Layer 5 of a small transformer language model trained on English Wikipedia (11 layers, counted from 0, width 128).
Take only the direct path to the model's output, skipping the later layers: a vector added to the residual stream pushes a token's score in proportion to its dot product with that token's output vector.

Output vectors of the tokens that the questions are about. A number n stands for (n - 500) times 0.0028.
"ral": 528 469 272 326 476 623 412 384 142 658 436 367 447 631 410 756 529 462 564 434 302 479 604 694 674 618 375 464 522 569 373 388 551 631 499 586 638 389 557 360 558 316 540 488 567 598 537 683 430 407 509 395 457 724 350 565 399 684 486 666 375 755 302 552 349 560 483 525 588 646 595 371 692 352 609 530 593 475 785 697 583 517 443 752 615 450 445 493 476 475 357 478 607 435 755 735 541 452 427 597 587 266 515 145 559 559 575 162 463 483 442 362 399 641 695 441 325 506 500 570 547 183 774 354 561 200 454 312
"air": 537 307 382 216 462 763 597 450 432 368 426 646 541 552 349 535 586 252 711 668 693 346 501 354 715 668 397 567 711 676 591 501 372 779 690 481 469 836 390 515 393 189 529 350 370 555 494 853 412 518 617 502 719 753 249 298 315 538 381 586 332 362 274 360 320 523 497 464 428 427 440 642 418 374 510 592 285 524 339 415 463 535 519 497 310 452 465 597 352 395 607 635 518 519 580 555 298 532 440 648 546 494 669 451 478 710 547 569 645 440 708 588 620 532 462 582 515 640 419 505 572 462 359 486 367 421 693 429
"d": 492 689 513 495 616 749 241 553 415 367 382 630 329 421 545 690 718 414 510 590 433 690 518 562 729 604 469 603 388 345 587 365 426 553 538 430 534 517 433 580 668 456 499 590 473 551 340 418 363 431 704 433 486 631 252 247 595 481 457 496 430 608 714 637 369 488 503 567 395 366 582 296 522 564 474 666 619 615 613 837 510 307 355 184 608 390 684 512 354 681 536 449 232 432 577 386 677 527 465 562 405 495 320 498 543 702 423 639 507 712 590 380 648 435 341 412 295 315 712 540 337 285 473 484 545 406 459 573
"ics": 475 404 335 453 400 455 498 808 485 458 421 518 310 408 535 289 799 400 337 608 478 204 614 498 354 647 668 434 889 438 559 770 371 494 408 427 532 555 686 193 447 159 709 578 655 219 482 684 523 535 494 430 615 653 481 424 344 629 441 469 465 617 187 516 541 605 493 619 415 687 478 506 804 561 659 563 277 481 209 410 387 512 221 521 545 524 364 397 490 416 465 533 458 358 497 584 734 730 576 463 279 466 581 445 501 568 635 451 373 490 650 623 417 652 544 657 289 876 551 547 790 322 422 327 697 398 434 562
" un": 457 594 523 442 498 599 532 451 544 390 394 380 502 450 482 370 370 384 558 619 545 616 500 600 422 592 385 487 640 526 557 463 405 494 550 458 638 487 534 532 471 623 559 614 364 389 407 687 465 475 544 449 466 450 576 497 544 525 520 497 568 515 529 444 529 465 485 440 738 414 461 505 459 385 739 376 494 390 587 497 597 352 421 431 391 482 464 397 518 533 607 633 683 533 454 526 598 677 523 624 451 513 479 397 468 355 534 467 534 404 373 408 487 454 452 517 578 523 589 572 419 611 546 593 386 425 427 489
"old": 608 447 280 471 502 486 526 421 567 294 530 528 608 618 552 583 684 548 444 679 568 406 464 550 368 807 397 518 820 465 567 399 553 740 633 261 579 762 478 538 516 208 495 228 548 394 655 545 455 390 538 375 430 693 442 492 320 510 220 524 571 433 499 109 633 451 495 409 495 420 598 284 453 502 430 287 609 428 459 657 457 287 453 536 476 444 657 299 570 462 547 567 249 649 461 733 181 385 563 587 524 513 388 477 489 656 425 332 431 544 366 601 624 440 607 790 453 544 704 469 608 696 679 335 456 438 632 770
"x": 656 531 217 660 366 713 370 262 454 510 465 419 555 495 437 570 627 436 597 495 335 560 528 423 518 564 529 618 490 419 296 658 603 645 513 430 465 512 604 177 537 477 666 725 512 617 406 712 607 459 332 502 491 467 698 583 446 556 507 530 550 629 635 562 532 457 495 360 580 531 481 450 709 421 479 540 645 648 636 464 519 93 546 264 546 681 543 460 328 655 595 629 283 425 384 507 354 620 551 409 297 244 705 562 395 427 658 589 455 526 645 621 471 467 552 557 343 278 348 407 476 409 532 530 317 392 459 587
" team": 571 456 440 511 741 741 537 647 562 410 371 461 452 543 562 524 384 441 565 353 628 355 459 398 560 539 524 573 554 512 566 509 406 555 483 479 528 801 709 508 313 442 630 664 473 383 546 443 538 545 453 575 377 471 506 477 362 707 346 583 552 557 401 513 421 228 486 529 455 483 390 518 461 489 759 313 238 264 507 626 395 613 464 766 560 486 619 377 455 460 448 727 528 407 466 527 620 548 373 490 552 318 575 304 527 490 628 422 358 470 459 614 468 387 470 619 376 816 417 340 455 396 477 424 503 615 780 469
"er": 526 232 29 477 313 538 518 399 640 645 550 483 663 271 375 542 365 519 545 699 448 620 421 350 417 456 450 238 487 490 579 486 679 492 425 525 531 683 495 559 391 359 412 553 511 521 425 409 434 435 514 627 466 485 627 613 592 492 494 532 320 329 522 443 569 604 505 593 481 510 407 418 477 427 439 271 515 654 563 642 690 345 386 508 690 548 471 667 266 587 461 703 680 540 436 655 589 382 482 522 551 368 411 528 409 411 434 574 643 600 543 662 554 512 527 538 429 724 573 415 477 412 473 644 567 546 612 511
"ating": 642 390 313 667 455 210 592 475 424 377 437 352 289 527 471 547 458 523 605 621 611 696 488 614 492 506 380 506 765 560 577 694 550 620 550 621 481 621 723 551 672 333 445 645 649 452 557 644 367 470 367 254 636 740 719 657 364 418 464 584 348 342 335 414 465 344 492 721 271 443 658 488 543 422 483 416 424 775 396 474 214 640 383 461 562 429 323 362 651 325 555 362 220 323 470 529 401 896 315 547 197 492 374 511 538 487 618 674 334 584 823 460 328 501 713 454 451 698 685 508 470 389 554 703 384 338 527 563
"^{": 633 556 356 398 446 561 507 475 724 584 293 375 456 559 690 515 391 606 538 434 501 479 658 384 429 454 474 518 490 696 436 652 423 674 507 439 492 273 580 252 583 266 580 729 442 298 427 576 638 565 362 427 530 590 615 281 372 362 434 583 300 461 541 464 725 626 486 441 632 457 562 414 440 558 533 506 548 379 377 338 385 504 418 515 601 550 500 482 674 586 671 730 450 493 646 784 544 379 644 447 336 505 605 365 400 486 635 552 499 493 523 433 523 627 486 711 698 544 608 258 468 388 469 360 430 474 393 377
"oc": 391 609 290 520 340 390 534 391 427 558 526 580 507 488 591 347 549 413 648 653 489 541 773 382 742 526 649 475 694 500 592 471 616 724 443 617 499 600 453 347 305 197 263 423 583 178 475 414 653 469 697 492 780 621 496 703 456 591 545 455 565 421 367 722 454 404 492 468 692 385 594 391 492 618 449 399 550 543 265 449 576 488 464 457 413 641 496 604 383 306 713 544 220 644 600 588 569 659 561 370 370 288 411 518 516 509 590 245 353 442 492 570 528 398 381 564 419 689 438 366 586 673 492 614 515 543 408 386
"ro": 438 258 274 305 398 672 489 352 371 449 524 619 429 584 454 609 445 347 626 671 435 536 763 453 701 549 406 487 670 659 414 251 545 579 467 304 769 548 342 340 572 332 263 328 458 465 733 428 553 399 270 565 504 663 567 475 596 456 358 565 402 543 392 471 638 432 500 377 600 573 421 510 488 403 527 535 632 420 557 624 447 659 524 489 475 778 559 613 395 355 675 546 410 427 484 423 625 554 437 345 514 463 521 400 546 654 503 518 726 273 649 492 708 484 550 438 457 395 500 514 496 512 694 323 604 712 469 540
"cess": 396 620 157 464 560 637 245 469 429 463 579 437 571 581 758 408 456 466 457 766 627 627 633 747 622 680 295 492 742 562 429 743 413 483 857 508 531 565 773 227 423 299 608 596 685 568 369 486 397 518 458 404 626 644 423 622 394 389 577 688 611 730 327 382 708 521 478 261 477 621 532 481 388 155 851 596 515 305 419 459 531 329 417 310 473 402 390 267 427 506 522 512 539 285 559 534 142 482 353 429 389 397 561 418 296 640 523 601 473 688 619 598 436 604 583 546 487 602 468 477 526 520 219 716 328 506 519 382
"eb": 525 434 271 401 387 579 492 602 883 361 490 552 326 696 633 459 439 321 367 627 498 412 473 435 522 621 606 414 669 568 547 658 456 427 626 571 501 490 577 602 282 336 421 496 638 557 347 345 724 441 446 549 497 702 455 448 624 761 405 450 356 537 344 461 326 548 481 658 419 614 586 428 471 348 449 564 294 619 295 520 499 445 246 429 443 374 619 531 622 528 348 629 481 533 497 535 243 574 565 485 512 474 351 227 505 617 477 624 244 452 467 632 364 700 758 569 538 543 469 513 713 726 695 347 687 357 561 496
"ver": 650 513 161 650 439 578 386 587 581 406 669 339 553 641 532 520 471 506 788 355 525 599 436 390 424 639 275 617 430 525 625 583 656 388 366 535 387 542 458 346 501 501 517 416 696 580 465 636 381 440 483 368 446 545 532 564 494 697 484 639 425 406 456 323 422 599 487 423 353 506 356 710 599 583 787 792 468 368 765 555 498 212 303 402 602 473 499 168 387 701 487 602 335 429 497 560 393 663 587 518 440 451 457 607 505 743 587 456 513 498 584 729 232 483 456 545 499 327 523 208 318 539 632 559 448 213 661 631
"sh": 200 591 324 570 420 627 479 517 578 545 364 497 330 436 468 578 483 388 641 603 302 674 344 487 384 719 431 436 835 635 460 618 538 455 743 510 366 690 446 483 631 564 470 760 317 508 646 498 211 639 537 555 538 524 355 311 430 458 439 547 391 591 519 542 462 455 480 356 391 439 719 559 612 323 424 686 361 444 776 499 421 565 362 452 632 325 517 399 430 647 348 570 681 396 531 625 393 645 407 609 532 465 421 553 539 638 423 528 308 289 590 621 511 729 402 532 414 392 595 634 483 667 532 359 413 412 479 427
"ween": 487 558 415 311 597 507 542 348 208 322 571 366 520 535 745 478 459 343 587 793 438 385 426 592 289 684 729 788 678 532 320 571 659 462 571 376 471 730 797 293 450 205 669 662 715 607 332 615 511 423 206 207 569 976 243 143 312 591 391 446 386 441 394 610 672 535 491 232 567 313 456 617 468 372 477 474 349 624 554 664 657 332 617 700 454 516 360 630 503 620 447 529 367 427 503 615 260 787 340 482 293 430 582 240 384 562 524 113 559 505 549 406 388 826 400 627 552 555 854 429 458 657 570 609 703 330 687 613
"n": 338 515 544 478 561 471 366 522 375 574 687 622 527 514 404 378 667 693 510 398 447 568 408 519 743 655 405 488 496 387 462 232 670 441 447 550 669 753 500 489 471 409 452 578 660 756 629 518 403 381 541 502 441 558 301 355 656 743 390 583 283 487 574 795 632 415 506 574 510 272 591 426 336 629 380 436 704 525 595 482 435 262 338 400 479 571 546 214 616 677 432 587 333 498 577 463 655 621 461 693 463 532 616 524 478 515 458 429 366 499 527 695 498 536 399 569 328 495 514 458 426 506 594 358 549 462 359 40

Each question shows what one neuron of this layer's MLP adds at an activation of 1. A number n stands for (n - 500) times 0.0035.

n121: 544 542 650 454 410 587 376 595 512 527 440 445 423 309 378 573 522 489 567 552 588 531 353 430 368 424 491 590 331 474 542 386 417 234 434 400 600 467 431 475 602 386 578 324 374 629 568 640 561 651 396 686 515 497 488 397 648 695 378 276 458 577 449 538 555 492 528 588 559 623 498 508 648 521 770 379 470 494 583 537 586 584 349 456 494 573 460 512 569 517 584 474 708 416 572 393 348 531 565 494 594 448 456 312 588 454 466 520 424 574 600 480 538 535 547 558 437 635 514 373 412 329 620 556 422 476 525 578
Pushed down most: "oc"

n427: 596 389 500 560 513 366 576 702 512 579 623 632 475 724 315 515 557 461 590 500 572 390 381 556 531 373 409 377 713 415 454 530 415 626 603 466 390 738 363 613 416 506 514 553 602 530 567 538 500 365 494 448 433 636 435 572 532 467 406 457 397 613 407 482 560 543 364 360 616 312 582 481 555 624 331 691 461 491 324 465 439 416 416 434 500 647 526 349 551 658 533 500 705 485 615 402 554 542 633 431 440 534 557 417 438 506 488 488 566 412 488 494 422 269 560 515 268 314 372 565 396 648 454 497 494 484 607 492
Which three tokens does it push up most, strongest first? "n", "air", "old"

n78: 645 422 446 452 412 627 549 491 474 498 486 530 350 330 465 632 411 526 557 509 572 400 656 455 500 475 493 461 716 654 548 449 409 587 457 570 729 434 419 505 371 657 572 481 507 609 451 604 537 576 596 486 498 475 500 475 546 456 440 399 545 600 374 685 465 597 535 404 479 351 552 528 446 382 519 433 463 507 565 569 544 479 445 597 592 438 435 526 450 442 459 477 486 420 595 470 500 381 456 533 511 476 489 511 478 473 466 557 408 472 491 520 521 509 454 493 484 520 452 548 565 540 329 535 408 525 485 465
Which of these tokens does it push up most? "air"

n460: 530 447 596 615 419 565 506 425 475 444 365 503 417 464 370 556 652 418 579 431 426 462 580 659 616 395 348 369 449 644 561 423 533 474 482 509 514 465 442 350 323 668 512 319 497 452 443 580 520 509 432 330 540 561 469 488 523 543 615 558 541 611 634 536 725 570 497 516 435 522 539 712 636 435 577 635 511 590 617 454 590 345 441 610 399 649 488 343 449 539 418 387 336 530 491 449 454 625 485 660 220 391 729 494 456 381 554 518 515 664 423 380 409 383 427 622 366 680 506 370 529 371 612 698 437 586 517 456
Which of these tokens does it push up most? "x"

n281: 527 431 760 343 579 390 525 544 346 452 289 588 691 617 478 272 411 531 313 316 458 614 405 595 562 518 490 235 513 589 609 419 687 542 385 410 419 479 506 335 527 484 395 304 604 589 572 533 474 453 442 684 541 481 462 591 706 436 542 605 427 483 724 493 494 615 355 500 244 564 389 578 595 537 233 534 682 586 548 522 578 436 613 490 519 567 742 472 350 337 540 664 480 437 558 600 471 648 309 561 437 639 548 513 364 556 530 606 261 630 431 526 396 510 376 379 543 565 468 619 542 445 632 476 596 521 453 494
Which of these tokens does it push up most? "n"

n440: 540 452 380 603 372 345 698 643 813 466 531 528 489 530 402 435 456 540 557 585 467 419 375 391 514 511 399 563 493 588 510 493 592 549 304 513 553 321 262 457 604 516 497 413 331 704 438 389 500 540 374 371 337 692 479 513 535 473 580 421 414 574 567 450 453 401 518 552 636 466 597 302 382 355 520 446 562 398 446 404 615 570 540 383 614 654 675 524 411 565 497 424 343 636 532 500 767 579 477 516 557 720 548 395 417 617 389 602 420 544 376 523 550 686 557 460 575 581 569 583 416 466 473 853 654 254 286 458
Pushed down most: " team"

n230: 465 446 559 590 508 600 572 626 513 418 479 410 497 618 423 502 434 640 397 490 651 488 475 558 492 538 434 581 751 574 565 586 357 439 480 435 506 510 337 438 596 592 426 537 671 436 453 621 442 490 410 467 408 458 683 361 531 523 587 457 537 467 551 468 517 610 377 461 431 495 510 411 424 447 470 477 571 500 599 608 480 417 437 353 388 548 571 448 450 475 445 518 591 498 312 485 555 459 369 303 517 536 570 579 610 439 502 435 354 481 466 428 513 612 563 638 562 607 483 577 516 340 529 561 384 525 476 545
Which of these tokens does it push up most? " un"

n442: 483 524 462 440 317 542 553 325 455 255 645 402 553 724 532 363 472 747 520 589 491 666 707 482 251 522 668 560 457 675 692 534 592 542 665 545 723 413 426 504 587 516 379 528 538 341 474 539 481 587 613 319 562 455 621 314 471 604 430 605 667 299 436 493 430 455 609 423 514 554 413 369 602 446 618 490 500 437 565 568 196 430 522 432 398 534 330 576 527 461 393 607 385 423 401 543 535 464 532 545 382 503 657 391 490 454 605 407 749 687 497 315 403 531 530 523 378 529 659 410 595 431 434 456 627 491 595 262
Which three tokens does it push up most, strongest first? "ween", "^{", "ating"

n310: 455 483 526 434 460 517 542 436 546 502 617 470 506 615 561 526 591 521 595 548 547 529 335 570 477 551 543 587 403 455 536 490 500 480 513 543 511 437 493 474 409 420 475 470 553 558 535 494 538 470 535 417 500 366 471 538 458 498 365 613 441 473 533 470 583 442 521 443 598 504 512 428 563 534 412 431 530 566 667 638 458 589 531 481 462 612 373 418 498 561 426 473 454 506 542 421 498 457 518 594 514 495 540 480 514 467 591 504 551 434 443 420 547 571 432 381 489 469 514 474 470 469 463 660 525 417 445 434
Pushed down most: "ics"

n164: 634 521 651 405 513 364 636 479 299 476 420 511 553 470 486 535 593 481 536 528 529 509 431 377 494 661 537 381 479 547 514 719 505 519 322 577 558 512 540 407 530 419 568 332 598 453 529 491 517 613 442 436 397 500 616 734 591 691 541 463 466 497 508 417 545 321 548 534 603 416 541 483 452 605 404 331 706 441 588 478 715 274 555 530 443 733 384 432 686 398 396 514 395 509 605 459 452 282 517 577 525 565 545 423 655 515 497 347 333 494 319 391 527 497 494 572 363 526 492 376 497 709 420 600 592 413 365 513
Pushed down most: "sh"

n144: 528 451 454 421 490 286 533 552 574 353 513 420 553 484 461 549 649 626 402 350 681 506 727 455 594 497 365 225 649 432 485 494 491 503 577 542 373 432 551 480 573 506 590 510 604 264 540 336 560 563 471 532 284 524 594 402 551 642 546 590 333 397 587 444 506 458 500 323 738 557 600 509 612 382 624 653 476 669 481 284 307 535 544 535 539 440 549 559 572 386 443 643 565 563 400 525 452 514 473 590 497 497 479 611 595 855 305 456 456 402 485 410 434 462 329 491 549 567 449 522 579 338 520 301 536 572 548 582
Which of these tokens does it push up most? "ics"

n431: 479 413 578 429 500 533 799 608 402 481 383 480 483 487 404 526 405 475 418 482 507 394 382 439 648 385 284 396 513 643 558 516 498 282 424 609 333 456 475 440 558 336 485 447 541 599 497 518 525 566 432 549 570 421 617 529 543 513 467 364 467 627 473 503 646 422 333 652 689 479 549 345 532 519 406 516 485 408 597 625 538 505 509 401 528 646 539 732 500 541 638 570 531 421 520 466 497 466 436 477 450 515 632 487 605 412 575 579 364 518 479 586 442 414 676 516 565 611 447 426 539 503 391 565 519 459 452 455
Which of these tokens does it push up most? "er"

n447: 451 473 471 552 511 442 445 569 481 571 495 507 459 591 507 573 537 623 386 537 523 518 458 392 602 452 538 552 608 365 500 330 364 511 572 406 509 441 505 260 401 605 475 495 433 344 441 487 555 388 476 402 535 589 540 479 483 487 653 522 549 479 486 534 544 408 294 603 521 558 563 490 508 605 476 358 471 575 376 561 595 601 587 437 619 529 480 481 469 503 586 691 449 516 677 461 490 469 716 532 362 525 356 398 408 559 490 701 419 402 403 510 682 666 487 487 589 447 549 513 473 371 528 648 420 410 385 549
Which two tokens does it push up most, strongest first? "^{", "oc"

n237: 486 564 500 480 358 391 563 598 341 577 526 601 497 261 481 426 636 563 587 508 427 607 626 601 768 616 562 291 600 578 546 367 435 539 658 530 448 573 430 479 588 540 433 420 614 350 497 434 581 463 468 440 552 587 288 628 264 455 616 540 389 420 451 663 446 586 564 538 555 600 543 448 635 437 409 489 392 371 483 418 543 421 497 622 567 378 511 570 461 643 576 513 434 436 492 500 454 467 555 406 468 527 411 554 394 431 572 394 469 505 489 341 542 474 491 678 328 505 412 620 450 578 556 445 651 464 606 378
Which of these tokens does it push up most? "oc"

n236: 521 544 698 283 364 482 551 621 515 638 528 474 615 497 537 415 431 562 176 741 565 535 531 559 563 284 437 442 572 497 546 460 489 510 464 529 469 506 512 627 597 537 581 434 544 575 358 613 517 570 318 491 454 550 432 546 639 642 589 532 572 374 572 359 555 390 697 443 444 696 446 492 540 540 451 589 608 395 475 396 438 494 625 409 382 458 482 525 410 589 467 717 369 371 555 506 477 422 310 688 394 471 630 390 440 376 515 677 637 457 464 509 391 387 448 533 426 324 638 593 513 335 570 565 432 354 580 478
Pushed down most: "oc"

n229: 422 291 635 715 532 317 589 411 433 619 605 435 595 557 649 310 477 466 629 472 505 488 406 585 454 325 390 497 589 532 469 385 467 456 382 276 510 559 594 387 416 522 517 497 587 382 456 524 465 566 644 604 399 596 562 328 451 473 443 466 410 726 407 676 506 580 493 363 411 545 437 547 427 376 521 427 657 524 549 487 445 548 507 192 626 407 395 364 580 658 332 511 421 640 563 518 614 665 541 431 401 460 486 743 534 479 385 524 581 616 441 432 509 685 551 563 450 494 565 554 487 525 594 512 469 612 455 438
Pushed down most: "air"

n72: 613 681 525 444 503 415 703 497 490 513 539 609 553 431 542 607 669 500 720 694 514 692 404 521 620 565 359 481 488 417 422 307 379 447 596 350 406 396 413 429 500 565 380 464 523 546 426 534 349 415 439 516 391 472 445 472 473 654 447 494 366 360 589 678 449 851 575 480 670 367 523 462 525 364 418 449 529 453 519 513 426 503 446 380 572 280 430 633 565 589 356 491 537 466 458 469 680 686 567 539 411 482 578 545 585 343 392 543 491 411 525 460 484 589 721 597 287 585 738 481 467 338 478 644 426 500 423 483
Which two tokens does it push up most, strongest first? "d", "n"

n93: 478 586 356 404 438 565 360 549 441 464 328 578 426 426 610 696 424 512 490 360 612 376 507 605 599 222 467 635 547 595 497 419 532 497 598 479 423 321 503 400 587 716 448 483 490 541 660 400 614 436 582 493 412 525 549 526 721 564 463 564 483 409 565 525 321 371 642 480 569 416 710 628 617 468 422 695 485 564 598 744 409 763 580 613 482 490 653 520 624 403 526 442 484 605 500 481 390 490 612 598 536 361 564 524 243 403 487 468 394 527 381 408 497 503 506 237 409 506 506 532 241 351 506 461 579 597 440 350
Which three tokens does it push up most, strongest first? "ral", "d", "ro"

n379: 466 353 577 495 461 467 472 478 495 409 510 466 336 529 373 417 514 464 354 565 457 745 500 484 417 579 497 571 510 447 678 581 531 500 524 574 567 430 498 398 488 573 637 520 598 320 455 519 607 556 373 606 483 505 373 664 521 415 589 509 556 594 518 546 548 491 518 687 394 628 500 559 480 439 512 463 493 522 485 601 525 481 402 542 475 627 401 437 457 434 456 440 469 539 367 635 491 563 521 377 521 470 662 611 561 467 514 353 412 571 602 471 452 409 429 429 433 531 631 365 431 377 502 530 535 420 557 500
Which of these tokens does it push up most? "ics"

n483: 140 504 643 437 515 654 579 590 511 504 515 643 444 560 460 599 716 493 433 470 418 514 403 623 500 653 559 786 535 528 527 404 458 467 427 406 439 587 453 572 401 546 550 397 402 524 352 379 635 570 554 572 406 477 351 646 595 546 444 332 570 690 600 525 513 318 351 456 496 521 537 372 711 646 372 464 487 193 475 481 536 342 492 259 503 341 679 467 413 589 553 494 421 518 473 573 470 329 483 614 790 756 436 550 184 610 241 538 496 477 586 549 468 425 663 426 590 380 737 514 548 322 494 622 518 545 460 323
Pushed down most: "ating"

n57: 472 392 395 596 540 443 609 418 373 522 510 456 428 389 394 624 582 694 419 532 658 657 733 419 481 500 387 497 472 442 636 450 503 471 436 429 582 535 467 643 432 416 491 711 635 589 521 603 411 348 414 509 649 551 427 681 396 540 526 370 303 541 602 734 529 456 456 658 177 591 508 514 598 516 631 393 497 522 418 344 314 500 530 638 352 528 452 647 509 400 531 328 679 676 351 626 592 487 575 491 535 430 476 618 390 506 491 549 382 758 448 384 413 434 453 351 460 527 553 537 445 398 469 478 500 421 471 455
Which two tokens does it push up most, strongest first? "ating", "er"

n12: 433 411 456 447 638 655 545 532 595 426 587 717 500 573 479 593 402 448 508 500 500 432 423 570 413 521 488 480 422 627 594 486 382 414 475 325 410 512 476 479 759 574 492 456 358 353 541 442 492 478 454 657 514 621 422 398 468 539 462 551 582 449 515 667 460 508 403 453 557 466 552 581 283 446 435 324 458 494 414 560 437 626 750 333 468 517 522 459 489 379 579 638 514 503 586 500 575 458 429 666 481 667 556 444 415 494 337 678 590 439 530 337 632 469 424 452 541 394 370 622 453 535 417 385 566 613 481 661
Which three tokens does it push up most, strongest first? "ro", "air", "d"

n297: 617 560 419 461 426 400 346 642 460 523 451 652 509 647 489 441 581 417 375 426 547 422 675 424 477 461 517 503 418 582 272 503 612 503 514 396 526 440 590 604 355 461 556 485 330 366 546 435 519 403 514 410 312 509 560 486 484 528 561 558 393 506 462 409 653 420 437 471 273 410 574 673 427 607 506 511 396 528 429 387 690 578 446 573 476 545 581 483 798 549 458 402 541 624 521 486 648 419 600 394 521 387 540 715 474 544 552 497 531 513 511 393 655 432 430 519 462 516 505 497 605 529 625 560 429 528 610 460
Pushed down most: "sh"

n434: 481 556 574 473 468 529 395 517 525 364 368 546 607 445 440 593 454 666 508 451 627 442 503 578 229 399 657 566 351 691 735 690 447 661 425 550 535 472 424 506 429 490 573 623 316 384 468 463 503 448 587 414 609 576 643 450 568 563 486 505 511 436 648 565 518 490 456 398 469 553 478 348 517 420 547 395 469 451 544 441 394 492 648 415 432 475 519 506 573 556 497 617 503 443 639 619 643 521 495 557 472 608 589 594 471 497 449 497 365 528 481 365 372 422 541 514 556 375 570 527 368 384 466 416 301 502 668 539
Pushed down most: "ro"

n448: 681 567 523 438 421 471 588 427 533 603 258 478 459 613 307 503 396 658 319 308 609 523 491 536 608 500 283 440 488 544 585 404 405 650 532 523 718 454 560 599 548 528 508 441 420 430 442 544 509 568 691 349 576 507 430 731 437 402 519 554 441 515 334 305 415 562 593 658 488 692 510 552 554 581 593 575 517 385 503 293 352 571 535 500 681 458 529 583 497 549 381 400 497 630 583 509 560 304 494 418 582 424 344 330 565 445 538 553 461 464 381 547 441 461 575 536 570 350 523 524 466 515 362 651 640 443 475 505
Which of these tokens does it push up most? "ral"

n314: 615 475 511 415 411 509 474 460 585 381 475 573 605 420 565 550 380 636 437 481 410 455 562 617 558 521 635 493 630 507 584 475 487 564 677 414 587 508 402 434 483 601 570 296 422 536 526 395 552 585 343 403 507 287 555 392 470 495 313 621 432 535 471 500 458 516 489 513 520 621 476 403 624 515 473 549 479 614 443 594 480 507 534 601 384 473 598 379 405 536 473 500 471 566 549 703 439 574 519 484 470 403 551 500 612 440 423 471 539 479 452 478 422 611 613 488 421 521 451 483 508 339 660 532 525 460 544 364
Which of these tokens does it push up most? "ral"

n147: 453 587 396 470 500 645 511 388 429 426 569 481 424 645 626 413 559 493 360 441 525 616 685 377 420 454 516 668 564 505 560 530 495 400 439 416 437 402 459 677 417 512 343 469 515 389 456 373 605 510 681 353 561 539 451 346 538 547 558 590 567 429 553 463 521 450 573 492 462 429 567 426 391 485 618 429 596 421 716 586 558 380 606 457 433 460 412 722 445 383 465 507 522 510 536 550 519 543 464 502 467 458 471 605 536 414 407 522 545 519 478 485 495 310 580 570 517 633 479 505 461 441 572 620 564 468 507 540
Which of these tokens does it push up most? "oc"

n67: 670 319 445 436 422 462 555 574 326 309 594 614 519 655 488 621 388 486 221 682 527 544 386 454 472 625 456 427 488 446 361 466 408 574 378 523 531 528 538 422 537 426 491 427 566 413 640 405 442 509 382 503 643 396 575 592 599 600 497 610 509 235 611 717 460 338 391 671 540 657 574 641 432 439 561 595 466 590 454 477 324 615 352 650 341 491 598 603 461 458 512 326 473 467 596 509 497 474 427 448 509 426 503 491 510 565 518 449 515 566 673 482 527 614 576 412 589 462 301 491 395 394 688 454 475 619 586 623
Pushed down most: " un"

n300: 373 531 551 591 526 444 632 460 472 592 609 457 490 449 633 512 655 715 479 558 573 529 420 454 444 513 655 518 416 491 327 674 631 526 503 509 368 519 358 526 628 355 526 500 315 428 545 384 619 524 711 522 392 319 428 466 468 448 646 428 702 482 580 482 471 468 533 516 509 546 375 545 549 479 427 715 563 503 500 325 302 706 681 427 388 588 586 459 524 459 442 445 331 587 436 527 462 457 359 500 509 463 581 595 623 441 485 539 296 554 265 685 521 528 409 436 586 403 296 380 681 409 473 627 357 550 540 448
Which of these tokens does it push up most? "oc"

n465: 570 608 382 551 803 497 449 630 445 513 415 464 497 494 521 646 413 616 490 624 520 481 568 535 516 579 420 321 639 437 439 561 640 490 550 540 606 339 360 712 484 318 415 427 513 437 335 553 375 459 425 565 500 331 490 638 586 567 316 533 361 620 404 500 609 533 621 553 448 645 554 601 587 523 471 619 503 626 600 346 455 532 441 542 233 484 506 714 459 609 595 381 422 459 384 276 366 631 435 433 594 473 436 546 623 350 453 465 324 533 291 563 554 607 634 404 422 311 449 405 717 464 711 334 487 512 482 552
Which of these tokens does it push up most? "eb"

n210: 472 618 602 566 500 757 692 496 557 578 597 320 764 476 546 503 533 519 563 457 478 601 260 424 496 594 594 354 387 575 457 595 427 493 568 610 133 353 281 590 451 516 480 405 421 418 408 480 470 309 507 564 728 496 346 307 627 507 361 596 500 203 570 427 493 586 481 591 571 454 249 607 504 542 784 708 520 407 376 332 397 469 651 658 685 577 422 518 400 320 701 310 476 503 693 431 530 361 537 490 474 533 480 374 594 503 387 579 521 477 394 479 549 563 430 396 623 541 398 497 555 464 494 674 446 516 585 672
Which of these tokens does it push up most? "air"

n456: 448 497 263 430 513 533 419 612 781 574 365 572 291 628 520 411 535 210 518 552 260 494 401 626 601 421 560 607 581 518 427 595 651 590 398 646 486 538 453 382 595 520 471 538 626 470 530 390 424 530 597 305 559 564 481 565 482 451 634 393 646 531 492 536 526 564 626 344 531 426 428 429 710 509 337 540 551 515 342 399 401 561 579 389 529 445 732 431 406 509 686 619 461 497 500 636 599 421 541 453 509 419 366 425 290 443 551 524 506 500 593 401 339 515 531 488 524 467 462 573 420 403 675 590 657 497 549 445
Which of these tokens does it push up most? "oc"

n370: 607 590 607 268 304 467 439 527 648 396 598 640 556 534 337 537 511 706 538 496 596 474 399 467 693 488 675 515 428 500 420 454 570 492 500 496 609 500 565 283 634 586 358 309 429 508 429 552 500 249 718 508 648 542 414 515 526 485 592 507 377 364 402 636 316 456 186 409 706 716 429 415 485 157 512 535 532 515 488 447 601 614 620 527 569 553 437 256 640 727 705 749 537 595 668 530 634 529 330 653 157 396 595 402 476 437 481 462 328 396 735 259 618 539 320 737 567 530 554 364 288 398 514 434 465 417 417 668
Which of these tokens does it push up most? "^{"

n90: 480 631 583 557 309 478 527 448 599 500 520 479 679 384 514 464 395 616 594 438 470 547 509 701 409 552 610 398 581 575 657 511 456 614 450 451 419 216 470 668 557 550 549 640 359 371 478 556 565 460 451 376 442 469 573 572 549 625 670 276 429 468 323 503 301 584 303 429 535 405 463 460 463 480 577 549 436 342 624 460 448 699 435 614 495 503 550 509 531 650 423 454 461 500 595 556 462 521 610 446 414 519 565 659 515 428 525 522 634 345 533 517 421 365 537 480 324 398 417 553 560 561 551 459 657 420 524 556
Which of these tokens does it push up most? " un"

n86: 362 442 530 575 551 529 624 570 457 549 571 559 478 252 586 340 545 606 557 452 530 558 366 395 540 396 713 464 459 715 431 506 467 418 309 483 455 550 371 687 563 525 460 384 478 512 433 432 437 464 491 466 482 414 552 566 529 776 374 446 584 530 492 491 634 629 484 484 430 618 454 614 324 379 285 458 492 521 351 359 561 593 793 512 457 596 664 280 387 436 389 541 424 458 503 548 511 329 523 365 568 441 531 634 437 444 732 598 590 531 521 535 611 585 666 545 529 506 517 568 321 324 564 540 451 522 559 435
Which of these tokens does it push up most? "er"